Layer 9 of a small transformer language model trained on English Wikipedia (13 layers, counted from 0, width 128).
A neuron's activation on a vector x is SiLU(gate . x) times (in . x), where the dot is the dot product.
The model reads these tokens: "iversity" "." "\n" "\n" "==" "H" "istory" "==" "\n" "B" "R" "E" "N" "D" "A" " was"

The vector x that enters this layer's MLP at each token. A number n stands for (n - 500) times 0.0057.
0 "iversity": 645 572 544 431 498 529 427 416 488 480 523 465 442 266 210 669 327 541 453 557 509 542 601 629 446 317 589 365 505 313 799 635 662 514 401 499 441 564 463 613 371 538 477 489 405 542 637 435 486 591 597 451 572 495 512 278 631 460 556 523 470 497 487 574 476 610 290 602 606 577 425 672 493 556 423 365 420 396 439 807 546 433 489 497 247 734 411 491 433 548 478 450 546 482 260 353 320 521 479 430 574 546 607 712 482 634 433 379 481 512 567 590 292 682 611 353 524 539 551 485 386 531 598 270 414 363 272 613
1 ".": 339 482 498 413 610 423 544 515 449 576 566 320 723 357 190 523 617 403 664 585 508 550 398 663 378 504 474 474 566 398 620 542 634 520 366 383 507 411 453 330 349 712 563 537 566 542 490 601 692 352 462 362 501 512 538 423 588 537 578 500 621 489 540 530 514 571 440 558 663 524 366 384 660 565 384 510 510 615 593 528 536 533 436 573 456 502 435 481 578 497 458 541 395 386 590 517 484 615 623 436 500 454 463 567 529 467 447 560 343 595 530 729 580 653 660 394 439 470 482 411 453 508 449 446 380 418 411 742
2 "\n": 373 582 564 498 462 514 442 469 582 533 552 536 600 435 333 539 506 493 465 561 525 575 519 610 353 613 506 474 438 564 488 562 491 547 445 453 487 526 550 560 376 605 593 679 574 565 505 476 714 408 550 479 487 521 576 494 471 502 402 470 612 509 464 558 543 454 404 587 569 441 439 541 693 545 519 432 430 506 469 497 564 504 462 475 469 428 509 421 519 535 511 423 296 458 565 438 460 532 473 393 392 441 485 584 537 257 427 569 325 379 435 556 495 430 527 473 543 782 485 498 607 452 650 480 420 515 441 617
3 "\n": 367 567 535 488 449 527 448 446 594 547 522 500 566 510 332 518 538 441 466 493 490 560 479 588 403 616 495 537 477 469 520 533 488 522 453 504 370 571 536 524 473 605 605 640 499 544 505 569 725 436 624 520 565 441 636 437 503 549 478 416 587 481 526 547 496 475 473 572 600 515 429 516 703 508 522 447 499 553 437 518 561 487 470 537 458 406 499 449 580 540 500 450 290 521 484 414 491 546 540 428 377 455 494 529 520 268 471 532 349 381 378 605 428 484 587 475 584 786 549 464 544 472 518 557 426 489 418 620
4 "==": 484 587 543 570 602 421 390 436 699 551 663 547 598 468 346 731 421 534 549 379 600 450 438 642 312 446 521 451 573 453 400 532 533 543 378 343 134 460 551 606 518 636 443 654 435 633 662 579 611 521 636 358 574 523 788 310 537 619 663 428 527 422 599 509 457 642 552 579 606 431 434 610 483 575 629 568 545 549 498 505 504 404 479 519 503 437 575 607 532 415 393 488 350 537 374 454 486 473 547 392 429 459 491 602 602 441 504 522 494 466 382 537 413 937 586 437 533 707 535 406 677 586 489 492 318 568 545 601
5 "H": 385 419 463 469 514 414 415 430 555 509 455 688 558 376 376 599 604 569 383 663 427 468 517 505 586 443 527 558 402 346 705 559 570 446 294 517 207 435 282 549 608 656 415 676 580 338 451 500 446 388 625 295 505 513 538 447 477 509 467 370 489 288 428 483 710 476 375 630 547 547 565 415 575 566 581 538 627 574 618 558 626 398 473 455 476 373 483 440 577 465 539 550 421 496 570 443 503 638 532 480 449 333 598 561 275 445 743 524 606 437 400 507 630 416 664 619 530 694 494 569 398 398 302 456 386 642 414 726
6 "istory": 360 533 439 349 571 592 263 688 641 450 588 408 568 395 464 505 294 619 581 505 528 598 514 514 585 530 587 468 538 630 749 448 444 476 411 352 294 588 542 697 606 564 480 743 469 742 702 362 475 491 524 514 595 391 652 490 561 632 530 482 652 612 520 432 631 696 506 490 599 681 427 422 463 460 442 622 522 705 591 454 397 383 582 574 467 487 632 225 383 585 516 514 618 299 459 410 440 534 416 443 385 599 665 642 278 430 643 433 364 542 427 596 471 587 352 394 506 594 527 296 321 628 666 536 405 571 422 663
7 "==": 447 623 671 594 718 385 418 555 532 627 593 451 574 527 418 623 423 467 575 386 445 325 400 644 392 557 480 356 481 428 496 643 571 486 431 227 154 486 584 506 323 573 575 616 534 627 675 457 450 516 733 353 621 509 764 406 483 518 633 347 609 318 579 540 559 657 454 534 583 418 492 546 424 531 649 573 462 528 583 491 508 378 546 286 637 472 584 710 499 390 411 495 443 437 539 406 349 544 519 423 339 533 494 634 560 479 484 564 351 539 478 600 433 974 558 520 487 663 482 429 636 684 541 451 317 563 442 690
8 "\n": 341 557 554 534 423 363 476 299 523 568 574 485 590 582 331 489 588 420 488 556 331 514 517 524 372 568 517 501 435 421 647 644 492 493 448 507 267 600 511 504 554 519 651 568 516 481 485 488 598 492 755 555 560 497 550 447 546 465 405 374 575 443 590 539 539 530 402 452 496 550 381 385 658 524 490 520 443 590 460 456 581 477 521 470 516 398 561 499 617 581 526 479 335 477 551 364 504 612 528 421 373 485 507 504 481 265 484 535 418 398 397 485 489 598 549 398 613 809 473 466 455 490 511 596 460 469 392 555
9 "B": 422 487 431 477 548 506 362 397 641 458 484 649 497 600 370 586 422 439 457 625 469 459 472 508 406 533 358 534 479 440 653 627 459 491 416 456 316 428 217 405 562 671 434 752 519 460 451 599 410 432 726 336 589 528 527 787 547 427 387 397 484 422 516 615 524 294 521 560 300 503 380 346 483 708 526 448 517 708 651 414 654 402 442 521 472 434 628 423 526 590 527 662 368 478 434 442 483 617 243 457 532 493 676 506 222 536 692 379 508 370 399 461 526 417 571 568 542 521 523 523 388 595 432 545 328 577 453 611
10 "R": 401 571 499 383 563 539 464 337 628 358 440 727 492 406 475 457 705 527 550 484 473 462 573 410 348 546 373 540 705 484 525 624 497 412 502 336 411 595 480 612 467 579 531 369 493 324 539 284 573 251 672 604 561 221 554 737 547 438 600 214 495 453 532 434 672 236 590 747 526 251 637 499 397 592 639 373 403 611 543 589 568 471 345 495 522 372 660 387 451 638 655 580 474 474 534 459 419 475 395 431 659 314 612 494 458 577 533 608 551 334 534 154 544 548 544 614 289 524 545 313 460 310 387 480 332 372 425 550
11 "E": 212 445 529 509 524 544 329 406 581 434 481 553 504 669 415 549 547 627 597 409 540 417 555 518 452 384 603 427 373 396 566 594 493 549 524 561 452 646 481 651 548 509 455 425 610 444 536 413 548 371 629 723 536 304 682 666 569 489 451 250 316 368 383 366 570 457 487 854 501 470 487 477 574 613 332 494 595 566 555 710 565 467 366 563 436 415 553 411 466 659 755 499 466 522 570 605 420 412 490 311 506 456 671 500 541 677 391 632 466 313 703 289 600 682 621 685 321 412 281 561 429 475 495 645 263 326 311 377
12 "N": 364 504 500 472 495 644 430 347 730 496 476 604 506 591 413 509 637 565 409 482 536 362 406 478 317 319 600 534 421 461 571 795 556 371 528 508 443 664 446 756 430 409 448 313 598 287 409 411 574 425 589 622 498 508 745 621 535 377 540 279 477 498 413 354 737 410 403 743 605 328 406 661 487 504 343 540 626 590 396 619 539 240 633 373 470 479 534 425 527 590 625 603 435 637 453 623 407 522 512 434 597 442 442 412 522 596 635 466 490 303 750 240 646 453 656 514 644 462 448 536 376 420 392 514 353 165 383 478
13 "D": 400 448 437 547 558 617 502 385 669 520 659 507 332 490 393 616 585 457 387 495 466 485 534 414 286 361 571 491 463 453 475 599 499 587 431 586 305 620 371 647 387 670 426 350 576 514 445 501 573 498 438 838 629 464 640 510 475 460 423 365 350 321 661 410 721 349 341 783 405 484 361 527 548 381 507 408 592 704 351 564 614 385 644 382 344 546 432 484 635 638 568 491 438 579 294 467 349 541 517 460 617 379 514 509 605 737 629 539 463 303 678 247 517 420 578 592 307 467 399 656 436 557 410 474 491 405 425 368
14 "A": 466 529 509 574 445 653 277 316 513 427 602 516 326 493 345 623 512 685 275 466 440 457 426 444 366 262 402 346 474 376 465 707 553 426 487 570 505 590 326 524 311 611 316 455 512 369 555 523 548 460 579 684 507 461 559 535 533 306 481 405 377 384 548 350 590 404 367 734 311 481 419 464 550 399 542 393 437 618 388 646 592 441 519 344 168 509 432 370 491 611 573 494 482 596 606 496 547 463 695 403 557 516 603 617 489 685 494 589 496 378 855 418 486 451 505 453 534 417 369 515 416 517 405 442 491 284 424 308
15 " was": 503 618 354 539 246 558 181 460 418 640 570 592 385 500 335 447 558 389 691 621 635 548 570 436 502 562 446 414 487 458 670 470 409 406 401 453 184 511 515 433 485 566 453 496 595 480 510 545 363 523 552 487 495 422 692 570 291 635 471 395 500 603 706 435 349 615 498 494 486 659 395 568 428 589 492 601 472 522 447 449 644 373 502 379 425 438 656 522 537 627 569 581 559 363 415 602 451 647 387 465 517 547 439 613 634 330 499 449 431 446 658 463 617 374 633 396 706 651 367 496 468 565 535 709 386 478 423 583

Each question shows the input weights of one neuron of the MLP. A number n stands for (n - 500) times 0.0011.

n636 gate: 560 441 356 472 625 735 578 668 539 403 354 486 545 376 466 492 697 466 535 543 525 534 559 511 551 483 425 301 603 665 709 412 410 387 425 421 649 588 541 545 508 525 508 534 475 514 595 531 545 548 522 441 410 596 394 444 514 607 645 508 678 514 435 520 587 528 443 590 560 437 466 603 550 434 455 508 449 384 500 534 584 602 411 650 497 517 625 593 604 539 303 361 545 650 604 576 597 663 543 650 539 570 486 590 595 431 589 803 554 486 489 587 474 489 393 444 506 637 359 587 528 526 458 599 531 581 494 656
n636 in: 487 573 533 364 339 399 523 520 569 400 693 587 587 599 455 602 498 619 378 394 411 523 538 554 437 543 620 449 347 574 448 651 269 566 617 513 671 579 436 341 508 435 518 432 533 484 558 530 483 508 554 523 513 561 515 409 545 589 451 445 398 525 380 513 421 457 582 525 508 426 394 603 579 523 434 538 398 523 520 552 520 428 542 566 390 459 400 396 533 545 436 565 454 513 368 508 575 393 505 533 480 550 631 411 505 473 397 558 344 453 411 432 500 562 592 571 470 589 447 684 490 539 688 431 335 684 487 459
It fires most on token 2 "\n"

n26 gate: 522 479 725 594 554 416 624 467 509 669 637 479 396 463 534 585 379 412 424 515 637 555 595 752 366 659 534 506 572 380 519 537 391 399 545 598 604 601 592 494 281 581 406 412 457 506 576 521 414 318 488 506 356 528 379 533 488 351 583 603 523 463 448 365 518 715 349 427 578 420 488 536 545 519 546 427 515 390 628 376 658 565 628 335 506 570 530 482 455 488 559 431 454 755 396 500 539 521 427 521 485 530 578 550 541 395 443 452 488 399 583 622 666 559 543 366 581 548 421 636 681 454 470 368 859 609 355 392
n26 in: 500 541 390 427 605 467 432 508 413 503 492 500 585 609 492 699 381 346 524 638 448 366 585 530 592 492 595 511 411 616 565 354 516 495 468 552 343 458 691 579 611 500 300 535 456 472 503 427 633 365 558 457 672 445 595 375 591 386 673 554 453 585 338 547 437 424 445 497 450 646 600 433 412 519 587 536 596 568 555 411 440 380 413 355 503 495 597 454 660 497 533 454 562 599 465 329 341 572 513 653 576 567 387 511 369 516 530 476 407 511 448 595 311 406 607 598 604 508 418 546 430 566 402 596 584 514 442 558
On which two tokens does it fire most, strongest first? 0 "iversity", 7 "=="

n85 gate: 527 369 431 505 553 454 423 564 605 304 613 435 527 519 480 468 344 441 438 595 481 546 667 557 460 360 470 532 608 457 705 432 539 530 542 406 546 479 351 540 476 561 550 353 543 574 572 452 510 345 383 529 505 468 455 404 418 438 535 460 567 632 470 546 422 527 473 575 426 578 544 407 513 481 420 422 489 470 406 651 492 542 483 460 568 385 598 594 487 455 554 508 472 614 559 417 455 566 409 535 396 431 601 278 438 518 492 386 524 403 640 599 500 769 548 307 560 549 575 465 694 576 626 632 621 732 369 459
n85 in: 338 427 487 532 347 470 589 492 500 567 600 541 323 544 495 394 350 532 380 376 524 664 571 464 551 742 483 584 567 533 402 385 482 495 321 440 456 585 445 567 519 481 406 451 438 569 519 457 495 603 497 435 533 519 734 365 487 484 390 468 596 435 497 552 473 468 558 530 605 582 269 572 442 494 551 606 557 546 478 591 468 458 567 397 358 392 575 533 365 339 456 548 462 596 443 619 385 369 510 669 398 618 567 416 456 625 446 591 514 400 598 408 628 697 587 554 442 532 579 503 591 412 435 307 446 497 525 492
On which token does it fire most, and how strongly? 4 "==", at about 0.6

n617 gate: 425 600 413 432 547 708 562 485 438 477 473 628 372 518 407 678 632 391 477 551 456 717 681 518 296 417 357 591 480 404 482 515 428 304 555 645 553 537 655 532 562 541 579 527 597 455 515 506 525 574 486 459 690 411 333 394 392 438 407 606 438 533 530 667 559 664 563 692 455 526 254 345 621 380 736 500 443 369 553 476 559 462 470 577 509 506 465 476 429 380 341 339 584 569 613 674 602 442 700 592 435 509 462 366 474 581 553 596 405 537 571 497 467 533 589 559 561 462 411 479 450 545 403 553 358 453 431 524
n617 in: 466 538 470 495 525 517 421 352 873 552 426 497 647 458 485 467 347 516 590 511 594 605 450 458 591 483 613 569 603 400 588 319 287 528 522 403 291 618 532 514 500 421 418 464 569 525 599 538 596 599 489 318 447 595 599 470 367 591 650 486 503 528 556 483 481 399 369 533 514 436 469 367 527 548 538 539 600 436 387 427 679 546 432 544 436 506 405 390 505 336 628 500 601 419 367 497 533 546 532 420 618 568 388 400 574 476 525 407 492 478 389 492 519 391 583 417 489 617 412 401 470 590 585 417 660 648 455 533
On which token does it fire most, and how strongly? 3 "\n", at about 0.23

n351 gate: 495 449 687 419 554 472 462 664 630 645 459 576 435 581 608 625 558 567 620 684 446 639 533 388 473 587 670 541 561 560 503 369 390 336 601 473 603 429 532 460 516 479 454 497 454 569 381 433 485 487 610 397 584 404 446 357 529 357 621 390 440 633 424 514 340 618 302 370 464 513 594 361 662 370 427 432 560 538 560 439 532 439 620 372 653 408 470 549 473 409 500 688 595 579 598 503 465 420 435 511 511 677 570 464 510 412 363 401 557 476 557 481 522 519 484 611 473 560 625 516 441 514 524 489 503 565 401 615
n351 in: 295 570 465 402 503 394 688 394 472 492 606 429 406 508 486 497 544 407 500 541 492 477 421 592 556 495 555 533 625 362 615 439 520 571 415 710 421 537 362 523 538 340 538 581 533 505 614 467 611 477 527 604 531 418 646 500 699 452 446 455 648 543 584 419 497 585 459 530 508 453 510 343 406 461 520 508 628 495 429 430 591 641 510 586 362 412 415 581 503 460 377 545 495 482 589 626 430 535 395 561 553 497 397 589 615 632 432 487 587 562 434 439 436 669 543 396 604 498 457 480 593 510 520 497 371 528 664 474
It fires most on token 7 "=="

n602 gate: 555 437 591 491 648 480 469 623 560 608 586 673 664 577 503 411 553 537 685 483 460 448 494 381 517 465 535 388 492 674 334 404 317 451 599 402 682 545 623 537 460 491 619 414 400 403 506 640 363 469 478 595 261 390 511 546 689 686 628 457 467 393 592 569 443 548 483 546 617 383 447 528 514 547 483 514 538 494 509 608 248 548 500 659 627 365 423 437 560 614 462 531 516 651 537 534 463 506 361 457 529 585 534 426 445 444 420 401 512 458 537 761 543 567 503 618 359 452 497 411 455 532 477 529 678 594 657 526
n602 in: 508 584 404 513 409 468 508 565 503 419 418 487 579 624 502 590 454 335 480 596 553 434 534 351 705 447 489 487 490 268 544 532 628 397 611 679 505 641 613 340 542 328 482 524 403 591 426 592 498 332 536 605 548 375 550 413 534 437 569 565 533 582 473 444 357 314 666 466 435 662 471 586 392 433 568 479 519 489 431 409 455 467 622 598 503 458 477 653 597 437 564 490 570 657 497 482 539 541 579 426 393 526 477 462 477 459 563 544 434 428 619 421 529 359 637 368 650 485 516 563 385 521 487 479 568 427 575 601
It fires most on token 2 "\n"

n107 gate: 511 403 376 475 503 562 506 649 305 643 444 592 522 571 642 464 573 472 377 492 455 553 648 691 263 511 429 403 492 621 529 576 519 590 426 497 526 568 443 450 497 519 679 605 336 509 417 431 388 400 527 542 368 435 616 542 547 469 393 561 537 483 511 472 444 674 413 528 654 581 568 527 331 701 464 301 503 702 545 642 458 554 446 503 618 494 541 439 356 669 562 684 418 604 464 464 671 533 495 511 461 522 470 526 414 432 494 517 438 304 576 417 466 548 422 389 514 413 531 547 431 523 400 503 481 602 356 399
n107 in: 424 534 500 439 439 533 569 378 431 587 465 487 623 404 347 535 471 436 372 357 465 457 396 672 551 404 601 410 634 511 497 546 601 653 466 537 548 581 453 609 497 643 384 532 455 511 393 426 517 466 466 404 511 422 508 572 511 444 522 394 439 556 621 382 425 579 557 449 519 381 486 484 531 530 535 481 600 331 556 443 452 424 467 420 435 489 516 577 452 574 511 534 513 538 666 692 468 592 407 597 436 305 466 461 487 406 595 429 500 305 645 407 637 505 168 500 445 448 321 513 500 289 591 564 457 497 462 387
Its three highest activations, in order, are on tokens 11 "E", 10 "R", 12 "N"

n522 gate: 417 621 515 575 581 580 525 525 412 466 331 513 582 445 686 434 491 578 645 478 563 774 566 434 416 431 719 616 500 576 684 563 473 654 435 343 574 561 518 618 381 438 394 569 328 570 688 559 347 357 461 466 557 235 428 463 469 609 408 404 497 425 588 409 447 590 516 337 407 573 417 432 442 405 366 557 589 409 544 516 709 534 564 613 494 666 698 453 497 401 437 528 589 437 475 556 658 322 530 535 531 624 491 620 591 531 397 584 652 451 340 713 756 462 487 713 460 523 575 453 547 430 509 550 628 410 646 516
n522 in: 463 479 503 623 563 509 524 521 615 326 445 372 634 584 376 464 476 521 308 380 357 564 558 494 666 539 397 751 733 472 462 647 485 561 461 430 534 671 497 521 424 581 650 545 391 636 309 286 435 413 453 624 637 485 632 494 422 458 387 476 590 533 509 573 412 581 555 409 574 409 475 383 346 629 527 445 610 424 473 441 458 571 475 269 613 551 530 561 425 725 669 500 609 555 503 657 446 637 480 509 548 506 593 487 734 497 524 329 573 515 570 349 524 475 315 464 458 673 573 398 410 380 443 479 515 416 518 613
It fires most on token 6 "istory"

n347 gate: 379 391 475 269 680 465 394 581 698 460 591 544 658 558 445 585 418 612 328 538 252 538 447 513 447 528 558 437 519 456 562 690 670 440 404 629 631 515 454 453 244 298 283 375 494 558 491 348 244 372 564 400 680 706 469 334 602 431 554 522 527 302 462 427 356 481 529 390 570 561 545 447 377 385 700 635 693 560 588 561 597 457 529 535 718 541 460 475 463 491 494 590 533 377 607 425 438 552 458 598 475 395 463 413 591 525 488 584 472 420 525 525 541 494 481 635 417 555 560 578 665 576 563 525 500 382 548 487
n347 in: 391 626 440 325 650 592 429 473 329 497 384 663 572 421 526 583 663 410 513 534 492 503 406 489 599 437 441 604 514 547 401 453 409 641 511 431 401 602 358 475 527 500 544 560 431 463 552 661 577 440 548 497 409 372 437 525 294 495 542 456 503 508 436 392 572 393 642 555 494 538 349 557 454 441 415 519 453 528 674 402 335 446 669 464 489 500 435 442 626 606 514 514 503 372 539 319 574 457 370 447 547 456 456 412 550 570 609 435 653 457 295 574 467 564 398 561 387 416 420 560 473 673 500 503 242 634 447 561
On which two tokens does it fire most, strongest first? 5 "H", 7 "=="

n349 gate: 473 603 424 526 434 643 402 511 625 379 492 628 644 625 485 654 531 479 577 473 545 516 372 441 444 412 495 537 647 583 555 489 366 497 526 503 490 430 500 585 508 379 553 339 651 370 442 463 488 503 284 476 460 481 429 526 484 646 672 532 717 524 594 505 537 611 551 503 354 557 408 453 401 624 569 433 339 385 524 554 439 445 508 601 537 596 461 362 495 471 400 345 603 379 489 664 429 584 572 422 376 537 532 283 538 477 368 476 449 497 484 641 369 449 396 495 542 505 511 487 437 551 572 449 397 629 481 602
n349 in: 410 489 360 436 439 551 409 467 584 401 517 702 553 340 603 550 495 514 607 602 564 458 419 582 570 517 549 620 484 286 394 514 435 475 538 617 466 462 448 475 328 381 506 422 494 415 506 611 346 619 505 453 436 435 613 525 420 444 579 652 393 413 626 494 508 605 520 517 637 497 492 431 448 475 492 399 432 581 542 745 531 612 563 629 463 522 439 592 483 417 607 528 421 677 478 597 610 557 565 696 431 599 533 486 535 399 276 497 413 489 592 778 390 480 609 389 593 651 506 361 494 545 414 447 419 539 492 649
On which two tokens does it fire most, strongest first? 15 " was", 13 "D"

n466 gate: 574 563 572 617 545 519 575 431 594 557 539 533 427 537 551 488 571 663 480 528 542 604 825 472 500 494 519 573 404 577 497 494 538 415 548 570 529 512 609 410 379 473 587 307 412 568 527 680 406 533 427 388 725 683 434 403 652 554 589 428 311 591 235 412 497 404 350 649 500 479 583 341 257 685 415 372 338 412 533 503 603 453 572 567 601 355 512 524 467 428 380 473 586 512 546 264 521 476 559 500 458 575 656 347 567 658 644 467 607 485 524 503 439 570 381 476 378 436 585 407 563 663 491 509 624 440 485 353
n466 in: 503 332 556 528 486 431 522 489 627 637 494 576 503 500 490 452 612 570 432 517 384 718 616 560 466 514 555 694 558 469 581 454 467 412 569 432 492 626 590 626 357 497 397 410 441 394 497 223 518 727 445 458 449 571 461 416 547 494 560 486 651 619 579 514 365 601 509 604 667 470 517 339 453 600 553 619 599 523 573 523 649 417 535 591 347 441 483 523 480 497 471 486 473 628 427 416 450 494 514 415 382 572 489 229 581 583 469 581 241 299 551 584 395 443 520 446 423 360 610 506 380 403 503 460 427 433 529 429
On which two tokens does it fire most, strongest first? 0 "iversity", 9 "B"

n229 gate: 350 486 578 717 411 497 370 432 637 578 609 552 495 576 584 678 463 375 379 497 631 461 429 437 418 527 573 405 589 519 398 425 556 585 497 544 717 476 598 639 413 392 589 416 563 419 669 381 472 470 550 525 602 563 633 546 425 574 436 446 516 423 459 522 423 665 290 552 461 630 561 449 422 358 511 544 569 519 541 564 467 415 590 717 450 631 443 555 451 457 613 503 497 660 382 391 497 430 294 453 457 411 532 520 537 551 595 468 459 409 418 571 508 467 527 508 695 560 587 571 500 644 626 390 516 429 489 439
n229 in: 497 482 462 597 447 589 508 551 618 619 590 564 583 637 510 487 425 472 428 529 564 559 521 409 436 443 468 528 477 500 524 697 348 417 386 603 507 513 405 416 500 551 592 311 428 513 631 452 579 584 478 472 575 738 464 433 634 441 622 424 527 616 474 423 415 383 521 472 531 395 550 596 487 437 469 631 497 479 539 618 344 555 482 606 549 664 609 531 405 459 635 513 500 386 446 585 525 442 607 443 449 472 548 402 599 515 505 411 402 520 541 615 588 409 400 651 668 533 395 615 594 578 431 577 690 536 417 601
On which two tokens does it fire most, strongest first? 12 "N", 10 "R"

n66 gate: 350 521 512 344 632 275 527 407 515 395 491 543 637 733 447 600 541 569 433 494 242 658 257 515 479 342 500 521 405 696 384 543 450 628 586 621 537 550 680 464 425 659 389 379 560 599 491 638 628 509 544 461 567 518 458 530 604 609 616 452 532 412 588 497 485 608 537 397 460 609 174 661 438 482 407 479 723 555 436 488 548 355 512 558 674 400 515 415 416 464 567 527 529 518 400 400 518 527 494 576 452 506 389 469 684 542 530 569 476 352 527 455 448 555 512 551 518 614 446 648 527 601 443 594 579 545 506 735
n66 in: 478 484 672 459 422 606 476 627 623 360 495 462 448 556 449 582 492 435 529 503 464 555 421 478 306 385 441 677 591 561 435 599 632 536 516 298 621 604 519 508 614 508 484 579 710 564 628 508 480 473 600 653 530 467 733 476 444 527 437 386 508 560 440 354 546 546 547 505 595 588 486 522 647 467 584 519 682 360 656 497 525 521 464 497 588 440 408 606 478 606 511 419 528 442 599 361 468 532 600 610 508 411 630 506 513 618 538 535 525 583 599 465 343 329 503 445 623 437 434 565 430 469 707 497 413 362 655 599
On which two tokens does it fire most, strongest first? 12 "N", 13 "D"

n543 gate: 484 398 622 469 435 572 565 503 455 583 576 503 487 584 527 492 367 586 401 428 503 619 379 399 550 500 540 615 619 476 636 484 538 466 562 503 500 441 482 401 631 495 641 440 539 449 324 516 461 505 586 395 584 526 583 356 578 529 319 503 634 571 513 495 524 534 505 426 465 362 465 443 279 628 691 487 431 379 400 449 487 356 252 421 616 610 599 377 513 451 404 575 577 423 432 463 438 526 454 228 487 539 445 402 566 430 427 336 423 477 592 484 450 625 392 555 492 544 524 615 445 559 503 616 537 479 428 442
n543 in: 511 513 684 519 374 446 413 590 452 355 436 578 610 478 362 401 396 548 444 500 460 481 615 535 441 417 380 527 566 360 448 713 539 680 555 359 369 445 453 421 553 489 423 468 362 631 481 495 435 455 650 487 505 556 611 423 434 489 532 315 462 412 409 602 548 407 473 628 418 687 495 471 385 411 476 505 457 460 310 565 436 560 440 578 573 500 595 535 795 556 632 342 508 438 519 521 408 435 605 648 436 492 529 431 492 510 458 561 522 534 417 362 521 513 390 412 458 485 495 641 365 508 476 492 436 524 411 403
On which token does it fire most, and how strongly? 7 "==", at about 0.32

n492 gate: 506 447 439 407 528 408 368 576 489 536 506 614 636 451 505 509 500 382 342 664 574 642 537 437 644 523 352 463 614 577 588 566 314 605 425 613 396 401 459 334 432 534 497 463 429 454 616 506 503 553 560 424 491 517 590 489 416 777 591 463 557 480 702 437 509 511 572 511 520 539 396 503 547 500 379 557 460 494 534 610 472 627 239 688 503 540 651 305 545 522 340 461 463 466 259 441 553 364 596 352 618 578 660 532 505 492 416 522 391 472 469 596 437 451 545 395 639 526 466 587 402 532 613 548 489 613 391 634
n492 in: 544 421 673 611 441 536 457 486 459 476 437 390 538 570 657 522 452 454 489 522 536 610 401 417 697 481 565 609 559 342 562 459 415 629 629 492 500 465 473 451 623 565 560 508 454 444 415 649 523 527 405 364 577 657 584 620 503 440 555 500 660 492 550 632 500 696 375 462 531 484 653 416 503 392 574 654 506 494 514 520 544 693 433 635 475 585 557 555 478 516 553 384 479 572 355 557 549 634 598 401 688 551 638 565 487 323 481 516 497 777 582 429 461 514 519 522 556 601 590 565 432 531 470 478 418 356 703 564
It fires most on token 13 "D"

n449 gate: 434 604 628 534 534 517 494 340 268 419 627 432 355 488 393 517 582 508 557 506 602 739 503 483 404 429 451 432 567 594 366 526 484 614 655 735 703 580 569 390 556 405 430 447 610 376 531 590 405 503 407 559 662 511 379 418 517 604 574 545 657 483 432 523 477 483 426 469 578 602 572 436 464 592 537 551 389 602 542 572 539 633 503 545 355 644 472 475 565 506 477 268 513 477 565 599 503 514 454 506 506 601 500 491 459 447 511 360 423 599 509 350 389 509 330 489 683 495 641 396 430 408 480 350 362 458 437 332
n449 in: 431 419 497 581 500 577 479 544 482 510 587 529 650 513 439 521 541 573 462 415 434 542 413 571 495 458 441 607 539 582 633 444 472 532 454 363 391 400 370 516 534 617 594 633 568 500 461 440 466 531 396 361 471 481 359 607 521 647 442 414 538 595 511 431 550 424 439 526 495 380 436 588 487 612 346 463 571 476 508 594 406 662 492 555 569 500 461 337 390 305 452 557 475 399 437 398 334 456 422 283 484 531 604 278 386 587 557 357 397 579 605 317 426 527 629 531 685 440 406 508 562 444 670 492 552 521 521 508
It fires most on token 0 "iversity"

n97 gate: 564 563 473 539 497 616 402 628 383 559 509 325 545 362 417 542 552 390 339 415 596 569 608 476 452 497 429 545 621 436 413 512 265 711 585 485 372 532 520 661 425 509 619 515 470 491 500 655 528 551 326 455 485 418 551 470 450 572 406 518 592 620 382 624 446 488 558 293 576 582 460 488 330 460 461 449 512 512 437 500 410 444 629 557 388 629 604 728 440 512 485 672 395 609 557 285 441 462 442 548 396 435 461 469 494 265 667 592 424 404 407 488 488 558 341 617 289 599 461 420 464 719 554 644 491 571 655 331
n97 in: 536 428 555 706 618 494 431 500 639 470 422 600 481 636 459 764 430 547 468 525 539 475 550 634 403 375 577 566 473 536 440 422 529 391 587 561 424 538 530 528 481 357 418 528 600 630 566 308 471 467 438 564 564 511 481 439 557 605 687 437 407 367 508 481 378 462 461 655 401 327 531 508 446 410 414 544 427 503 580 455 486 408 392 561 461 179 407 533 500 525 326 470 450 483 575 456 569 573 583 458 442 385 429 297 567 704 473 547 464 540 561 459 595 450 753 589 633 469 550 506 593 441 602 481 453 467 407 603
On which two tokens does it fire most, strongest first? 4 "==", 7 "=="

n123 gate: 447 643 706 570 704 425 505 567 379 324 513 542 566 446 461 463 436 526 497 527 453 537 495 611 539 427 519 479 513 577 527 386 637 453 551 503 517 492 533 604 503 513 575 458 534 399 591 539 471 341 467 594 597 555 435 435 518 310 566 331 548 434 397 634 571 417 487 408 652 559 598 435 485 423 542 550 687 376 607 479 537 592 508 626 661 518 440 484 464 547 421 603 317 566 469 346 627 351 581 413 536 407 660 470 480 546 575 505 518 513 500 354 466 497 552 469 579 493 354 438 637 492 563 516 571 513 657 664
n123 in: 364 555 498 462 422 617 469 498 507 455 435 440 502 458 555 454 588 507 380 517 663 466 529 495 560 560 522 424 514 522 488 529 509 502 411 584 545 393 495 655 483 552 664 526 502 556 404 429 603 436 424 488 589 481 517 462 354 548 333 293 613 625 584 457 447 452 468 531 583 512 466 613 624 678 552 601 473 507 426 468 524 549 547 445 553 404 479 443 510 296 401 389 599 473 447 438 564 524 525 368 679 509 564 376 535 538 502 455 703 505 445 524 442 435 426 364 430 463 526 412 550 327 522 510 562 531 549 408
On which token does it fire most, and how strongly? 10 "R", at about 0.21

n156 gate: 515 658 602 576 631 389 319 453 482 354 553 485 435 376 377 603 760 488 503 518 524 500 444 405 553 597 476 612 549 548 579 435 517 553 587 326 687 543 425 468 585 526 485 565 509 497 665 424 514 538 469 573 601 542 389 617 491 482 601 599 483 544 441 473 338 386 339 326 410 540 584 526 293 410 430 447 470 565 568 614 382 451 479 669 580 429 579 615 400 518 351 637 709 366 586 562 608 378 582 479 345 471 515 369 403 546 363 549 479 483 476 756 447 506 435 621 532 671 462 330 605 398 379 612 532 532 494 583
n156 in: 671 412 503 627 325 700 478 409 381 599 397 453 586 568 431 489 476 453 601 517 522 550 461 399 458 417 540 508 443 545 486 520 578 478 628 417 450 438 551 552 591 541 500 605 406 486 409 266 505 514 570 326 453 466 550 389 514 517 567 461 420 478 503 514 525 660 500 589 681 489 390 448 538 508 420 531 587 414 330 650 414 541 506 355 447 481 440 561 599 690 629 492 390 343 556 409 591 574 529 271 406 423 355 574 596 554 539 292 609 581 578 517 469 357 550 372 465 326 478 544 511 373 475 361 458 387 573 349
It fires most on token 9 "B"